Layer 14 of a small transformer language model trained on English Wikipedia (21 layers, counted from 0, width 64). Numbers have three digits each and are written without spaces.
A neuron adds its activation times its output weights to the MLP's output. To switch it off is to set its activation to zero at one token and run the rest of the model.
A neuron's activation on a vector x is GELU(weights . x + bias), where the dot is the dot product.

Input weights of the MLP neurons that the questions are about. A number n stands for (n - 500) times 0.0015.
n21 (bias -0.494): 444660368624640488716654203346300381526838282918502525295467411737665612607386461319653345157457661716361309785355478472300580456562573270627514496426554339648374483406564384649402407646469313
n37 (bias -0.167): 529502366380443639787491473536906662670638486467420683544248383750527491581650427594426401426594293789512626600682546382603427557449278498685371653457282377255335452492458469483757501356597530
n54 (bias -0.207): 661284304764417616504319313357515386682408518721633376353495542796414353578572398617157452398751243618761214646410589651693570613687438347440323468479432350508296332404527457495471301382615639
n71 (bias -0.346): 659834393415598386854499356437509298707493623393627244515476271496510269246380503834245405444343376595708484547748704609358511805468217420491467520668350370342294593739446787488568262394281530
n102 (bias -0.362): 555489566439711425116641527429785460671379510407362667833637601597325558665510439525294269430422349593473435501519586592484461558657465618726150092629485405620707387291204561600316595282616576
n107 (bias -0.176): 714489429619131519626270509472404610487645767425607470363349144697708355639294464609592649302475665671573217956420281416577429548626436313518360661651382391592309298429470627308772388628341550
n131 (bias -0.226): 650401267670602819362583345567718287629484670422547730557097435545255730603450785675422586523522319620602774488421520733416083259365723256354672551549338593329477492534307299296596538551374399
n146 (bias -0.265): 558563546802377309634690351335838550619550618517276344280558279833271403309593541598400267348536653439565457406723488471505427548374300484663248642632684878383426308671781564285578409507581566
n148 (bias -0.183): 474684597576114375405742372251722611668582186711623210547502628288406456764584638249467155915425577552751395550522483773597370447360498231564486641346558420764411416333506216709444236420670581
n157 (bias -0.161): 552629445560350661557635395441630552640121598661432381434664584569418735491509568603354415683089684705646512578667472593563220580311506527590397475537480679573549602580363392395376432602609450
n187 (bias -0.284): 637374280625482545667411327486544498820365437465519518436341694381505563665384679676581296655598345530387477685515542358345501506541390643774575411575487655559621443441469423328428472414598447
n189 (bias -0.094): 427257731542401461609526411528577528819602634592458034274582587604574807463358360478688310428374564545497564555613394355447604667539309537655381587638524697593450407501613459498681274286585496
n201 (bias -0.159): 669281324598318394542681478404504566445554386549537499491292513541547644423523438423617546410663919520438513470463480496537451491540466422490629515458240448725475763620445691618317231401281524
n228 (bias -0.269): 491533554795339545378289536489016495693335393525544427606553217728591529346610659515575556491569572673366310628351351752641433471705366398375333566789434583365271459811528416486603336452180402
n241 (bias -0.243): 845792643431616392534550463600613490652594702413371377384571686628569491609660613511178668517387791580494706475220596413572290402684515635458620510522374416609348400550339542324302311358343645
n254 (bias -0.195): 631274441412625581563579434493515487653621569590352566511526464475577643551386495487589472609423339593587702460788284541626498522272684361480207381471382610654492152466408439438447286330598737

Output weights of the MLP neurons that the questions are about. A number n stands for (n - 500) times 0.00063.
n21: 360450471671385347503428459324551724434473597491380453401533509601501496520229439451493426624450615410399402584598586328454626452625375628532655579398526358687483527421539294666467622674585773
n37: 629454515528563537491453714501298346472374404458493388726710626441421490465335578377452481577357697479455478426410522626409637438515555446376530606644541551693588355561599593335569614401422376
n54: 541457338373644439506509469517421376537735510648541585430454544442470463486645473443398707405319537428437249421685486544517539542557467634565470519575605482376542621438361389654483666528590432
n71: 601394403203508452411328394419542580400717469522410718676625566514516434455587516496544525522344609396602451464445411657303566594569635578481544475458419722529504526593389525208605382556613490
n102: 565460534522441558546431512470488525307481509624658351485399501666354569496609490591439761314520547493503537454443473488670519487649390510401525448681452590446404389554410682320561464490477584
n107: 390449356328483473402384384598451292511603373524441403724497560379429361289508646562613692627457558589433516551658391562507529578560719776618490560411542468330529356568574533409590527528533474
n131: 604285446612476522682377467494574524537498481461550578413377468574450383599584377413512475517538694547437572336736456930426538305546470435449460477585342705507417312535575284608644399377376723
n146: 678483454457581570562508540691622552543566493397517606468573454507581303424439547521240368549634442552615689391436488683462418539426356646526395605486544610495517678262438596556373305404405461
n148: 283569439399479610524464434607427297778594431623436686449578545540565416446516383378396528455526386539572464633385648231523395640822689695471621450551465360296449461547526677616356439425578350
n157: 367430523531585514582488513469442524515393439508475481596503519738372446430661501383475431537517532457596622563477485285603579514540445495438460495439522605682549551471610550579343220655409479
n187: 453519565549551452476633407659611635578512430522221451408519395471313477514467612384464603482556396415533435446379545536584555461564368462431603563480668385478543609579665372431494429567470618
n189: 571318476505514684413444509410585597550457534540648489175472647500554696483566436383701334534282472326424465487562517568693593478512451412595350535583369487495648516752451541492591026501370651
n201: 582463453441522472543436535503642485471402562432606503406619363308649496423416360575356552455605371379507542420502531421573664481503502489468456500536534614384627505504520391597531640603510490
n228: 372465458528329593440544368492478635472448494518581385472562522546466580480491463582500675354488308498599661220605554532500683626545487467492638619395461476462454448226646440530443690597425442
n241: 595392550542497537424612545416584559516479600598409488572512482548573429472473333375458404678669551563425411368589436539410368288597493577430434543429470509530421493556614513487524466529667432
n254: 550530537544423438451583376489537607468541440423578530490628446408555387423504424514464494401487515364407487612618552451442461457575302621563704407614639519494512684532446552526406627571423315

Each question names a token from some text and the token that comes next. It shows the vector x that enters the MLP there. A number n stands for (n - 500) times 0.014.

Then comes g, the gradient of the next token's log-probability with respect to the MLP's output, scaled to length 1. A neuron's effect is roughly proportional to its activation times (output weights . g). A number n stands for (n - 500) times 0.00094.

",", then " The"
x: 578411242521368652508451476621662549275438640402512616497653526595562483389375465539585350493542551461362704342523512628730672464385447510543413329216625576403568556481452587400564385510368557
g: 555380410597492733624848786607598345625619577579384376438478573543309421407509494498299408584611286633244429594487511434513365244492486474157681702407596495765570426299456459538485537471578476
Which two neurons, each switched off alone, lower its probability most, in order? n146, n37

"3", then " days"
x: 394437523422393603587440459750541642403398531569562371383735640471602460686570343232659584617450255384469611251496538485545651524298617547564677405549578405394562498328518501437489330566372816
g: 574360576645396445332591213425651584366478519469444370656309401655421361294721675511676577243671594498531446588500494477518671621536557666569311278649418445659500333691429196698358481443595639
Which neuron, switched off, raises the next token's probability most? n148

" ", then " |"
x: 486479454452378758585259582543504429388569647505470442413701500465701592517667480594709261561347149356407644357351471613464684577391255610514506449492570476508583515389498525532504407629501503
g: 531468523105321433700558648389453798415365494663401657253672417460445536444590555398542632475636523340338514587561546610717555431549529256608510213408466300648588596353329595639568384540692531
Switching off which neuron hurts the next token most? n189

",", then " Jess"
x: 544461192636384621452450437696647591242465583483480544474638573540609441441510419534489441548536723476301592365547511631656634520342370449553370442231580503346631565425455627305643466530460498
g: 527335656517605651491482586501479277848637418802297421470364420394570399625536503352592699293465414884329424386657648522561370396468467400575490485501448346478448591571641262517734471440553308
Which neuron, switched off, raises the next token's probability most? n146

"2", then "7"
x: 424352472432504629533340387721452489510256614594584479315682551588684499635737365413708306409384329314332571368354518600591641512373511595494652547502590460433474561441575431459549321556501697
g: 394520464661646436602449356269513302657513472661567537501599435626325454544467436720527535744406458740690186716470634373286572394413407508640460389536367543337319831478497397505683595276400562
Which neuron, switched off, raises the next token's probability most? n189

"4", then " years"
x: 517381473450413592581346559694628581513428619533617415266644612512610577638726378324664177455353221362385581273398601498616658538493412573569593401525539465423614475414535517560537279475476740
g: 479523463672566569341609431543519632436405441473346291661369429682475332418638541507665548229684530367591335697379527578628664539633574555465492287640390424490384258696502237591311597297580845
Switching off which neuron hurts the next token most? n187

"9", then "3"
x: 474680618419404568527474545488437533458419571483754395459655589455538241539649316539785332653277417403302534357411717507604721578454541544546652428379419457293519535322477695386508482716337730
g: 614372385492250721375355664688284407275618578467537453560504588533523446475370568522688778271462364577627179370580278496411685477776390403605549629349398539547406582500733539518462518712477499
Switching off which neuron hurts the next token most? n71

"3", then " October"
x: 405465570503323598570419633614640662479475578529682430317662583443573360623692394382579279567335530344425551290411622482784700545347475478616682443475521379404516490390507529497541305512339748
g: 453501388458414519507297341542572268410719388682614657526393571568466357540690691406450519414780747571360328479579580619815432574504507495550432395390464464395326134523498532592461612218735587
Which neuron, switched off, raises the next token's probability most? n189

" C", then "ull"
x: 497510414610427592551332468502531576147411453459444536439643505546467576742672516467645425459101409467298576400535537507715502450466427393438566540413629534364748662606668315539592486669389496
g: 798374460604497427644375397529553538555168538533412261671479540451561376367520778404525556659555668637424672605393413352640465496197614602572198557509435610703349601657476585472279414539447316
Switching off which neuron hurts the next token most? n157

",", then " Kings"
x: 566459249589361619545396519650626521231356640474559560441735534498578517484340482571536426540532603475245694274554512613689582466337430555563457379199604546338661601416505649387522427444428594
g: 435566666406572545575550481355421385887419379593546431576488426512306612551509612350528686538525499516502375228474510540577478478574639542680351373553476640549210388692783150693517528429181441
Switching off which neuron hurts the next token most? n157

" (", then "J"
x: 600470437504590469491404542690484501329696659443684590350518572441681503575461374446589255410411361407451698566529277643583763369476379419322398547428470452458576575321606565432440439651416580
g: 477342339561376653356534620723373380508430523321543753552733250348424588456396351433541547485533623571497594434664670346649400580826394558343294670279521635348466722494476434480792459383494453
Switching off which neuron hurts the next token most? n107

" |", then " "
x: 558609607275327435599422589588608398486428668584533448474676431541675571530764517411544249442458314393304517320383541644613624492559365536398661410450430427375681526482519628484450353541561530
g: 511633625347369536487245497559461343394584437301683816492464509483492357472662517656592761469400353526517649353194593614522481513636365639466536433538817510572449433469518431492357482375187824
Which neuron, switched off, raises the next token's probability most? n241

"b", then "es"
x: 392404495533385604513225686394394586184459441354734658523531485614681483641602462316437326551288650497381572452505641461620578527343548390737697335426499532494531522568686572557458397755439529
g: 455402416267435400332457385748479563691651359463435534474302255367452528576690357342720399572589651335519558633594625613555580533535839408574442209545573334647637451586763363490392662445380432
Switching off which neuron hurts the next token most? n107

"5", then "0"
x: 496552494714425561370474511608591598267556589464746396497582629448602377418633328269645232455415453367394490363363666583643760675466607599509609437507684411390539448370487399459469363446454641
g: 511331551710494491310511490577453352865523644423486333437377602661579482468480386567467442736481372381210471619626542327420575580350534829494283584618419689624373552301722585297648520452422360
Switching off which neuron hurts the next token most? n148

" pro", then "f"
x: 664573361338563504494434458590584641185582358447763435242578608644500510492616616485408387462391361534482594385647621611606603433329377550621515497647475395285535527376595366433463519549326480
g: 788529531579514428271418372637276433298549454637658788522390511539589606465284475330684326504341561497627487438458380529476562619654527445346444610396414224518848640278616713508638419460561383
Switching off which neuron hurts the next token most? n37

"weet", then " and"
x: 628328357481656553365494624472357599149565555450518514436682381603618492400681452440579561429448238529248709305392553606695579446447541454427662338378561608440612451353586471641529397648443645
g: 501629222592559447504665600503560882334575646517477514448526269604534520337372429544540355642514445285722525353510354451409448704605562562552274269450633371424808636536298752533414456507363428
Switching off which neuron hurts the next token most? n254

" Sp", then "on"
x: 482611421484502467542457495499346624080512435502521518540608481625682577569543449507668368625220510333183568551503471464421682356475436491559730448382674619411696563640620389538472438790346426
g: 822365348391519435676358701689361815288390476563487558550557644201537474447457502327461569388454461627416351504429393640503521294718681433492658653347377321495445602366634429394599506682718501
Switching off which neuron hurts the next token most? n21

"6", then " April"
x: 439514562536304561519451585662514651471486548576679473277617622355579406584691311425682231627335536446306454278384619488721719598402504438668639436481584390378544495370486488516531323566437712
g: 439506313471480448561296459491582290416620400651607753507407610584531431389625600433474426450783571562333343640555671638899521487508438570705428265360468467495408194523483314611410518280749553
Switching off which neuron hurts the next token most? n148

" Tw", then "il"
x: 570582390428425391479381616459381494285346449524562483616613504568575487596754338421583430653341310410120567432502584599519937410454428374539588411527582607508556518552584396573442444634443536
g: 760256377410429746334627411472520505567288408558608213795365839567365398572493399518569490471509535475556661573252599535401543626465517458628720292508396492465582513509405351239530463726609540
Switching off which neuron hurts the next token most? n228

" Pr", then "act"
x: 435610331435560463383373620518531567201328601374487578545721710485554332700552600527517450506252285335241720436553628463787669315583419618625643573500531471330564409591493443527486491670256595
g: 510715565588710649467441549327640445522681427553674385388091598518441710525600734686464286429470591565309347450755377512442735495360427669483428380499508601634383347323289429482636446460477377
Which neuron, switched off, raises the next token's probability most? n241

" |", then "\n"
x: 561557552280305445608456648586675388486468633518582425417627439558642582560796544394589281407386350402327576285464531609603595465583367623368701346447407431351718482440566627510427373526564592
g: 394489406590647357507750536456468626655429619624339272526658507504614721508356411316427202546519542346481491602711366389423666486426715335513605611470240366471472608523308615459574508596849255
Switching off which neuron hurts the next token most? n241

":", then " St"
x: 576471339508308715502387664576560462196491747565547620261456618521566453579641335390435417514584281524220521465400459636659551434579472548402541541330568670491497461515506595468490371611412553
g: 584523437708521693682500490555309682266201603531467299543548513661437726478458453458563473493325571478475411410509722595820353526416375241635206541464389439706488531511648240371634564593412545
Which neuron, switched off, raises the next token's probability most? n107

"8", then " July"
x: 383539525497294596513313580552556612461512623600644553322682662350552326538713379424728267558354406417281424288359673521722635499467458470638633480525600414409639544365530378526554327536440734
g: 514535322543350383441385368508482272432637453643651568610274729655487430426686698381563410431684690686327421629465545550893540313409526578501532288483413501588468246538446285689318588429628536
Switching off which neuron hurts the next token most? n148

" big", then " break"
x: 635490419392520438436430488483523556152564462477618533510430580679653504357700552367368484387457379502234479313567635625502661482450516458679389511593578444228717456480539496566471422531330716
g: 459422615753449540511072514654498633407471464709787446566414577530328691577418678611631530411545594324507547318354516575350492409566538353257296324714458412792444567552435404624463508338471586
Switching off which neuron hurts the next token most? n102

" X", then "-"
x: 505553489538544691515363689618219538093554558611526588511532457510630505563621388405472263528374195420257553232520537540531644414660429522483361563410657531319604530691620419460517394796355613
g: 398629411590550541332659546416396584214492440698665486362517463523442546579627426527442669542524355367715535123629396614572638677539571370460540368786560269487468428405156497499493481490432841
Switching off which neuron hurts the next token most? n228

" for", then " Best"
x: 524453387523378626484565636515550502275595559389554513354514428646591578495608474375390315497526339479362669420573532706665658475501459348491583495412684548418457410453525335377526443608249616
g: 460455507335589481462380562501340568809560253432558491497949631592516322483620499348465406458470495322293636505580339459309910631685555474421519411511555560439451302642345532612410566635353544
Switching off which neuron hurts the next token most? n37

"ow", then "ling"
x: 437539309464585468555292729503299562224372429509550702420728548726618561530566474380662534677427407464279463415339618515646563370354574425519782321510568554466651580519532424570516300659381500
g: 647431634568640594604665677353200417423547553366708246554354566707599472402539426465459694534543270452691368527363359372558556493297354512482532365512616486783167456589347633487356523662647598
Which neuron, switched off, raises the next token's probability most? n228

"ular", then " Actress"
x: 432502395573395647557406730489448649310452574363516570429671379659421520648525483363542330276546369410367455452602575628730640319559423603550578416396601473320373378423449543497485429642510791
g: 443288348855737642602722442436487373687741456577472502296483461586401532214619430605528652667465562414367583590628391449436274738395365384680544447447446441515597279359391347473580399461669601
Which neuron, switched off, raises the next token's probability most? n37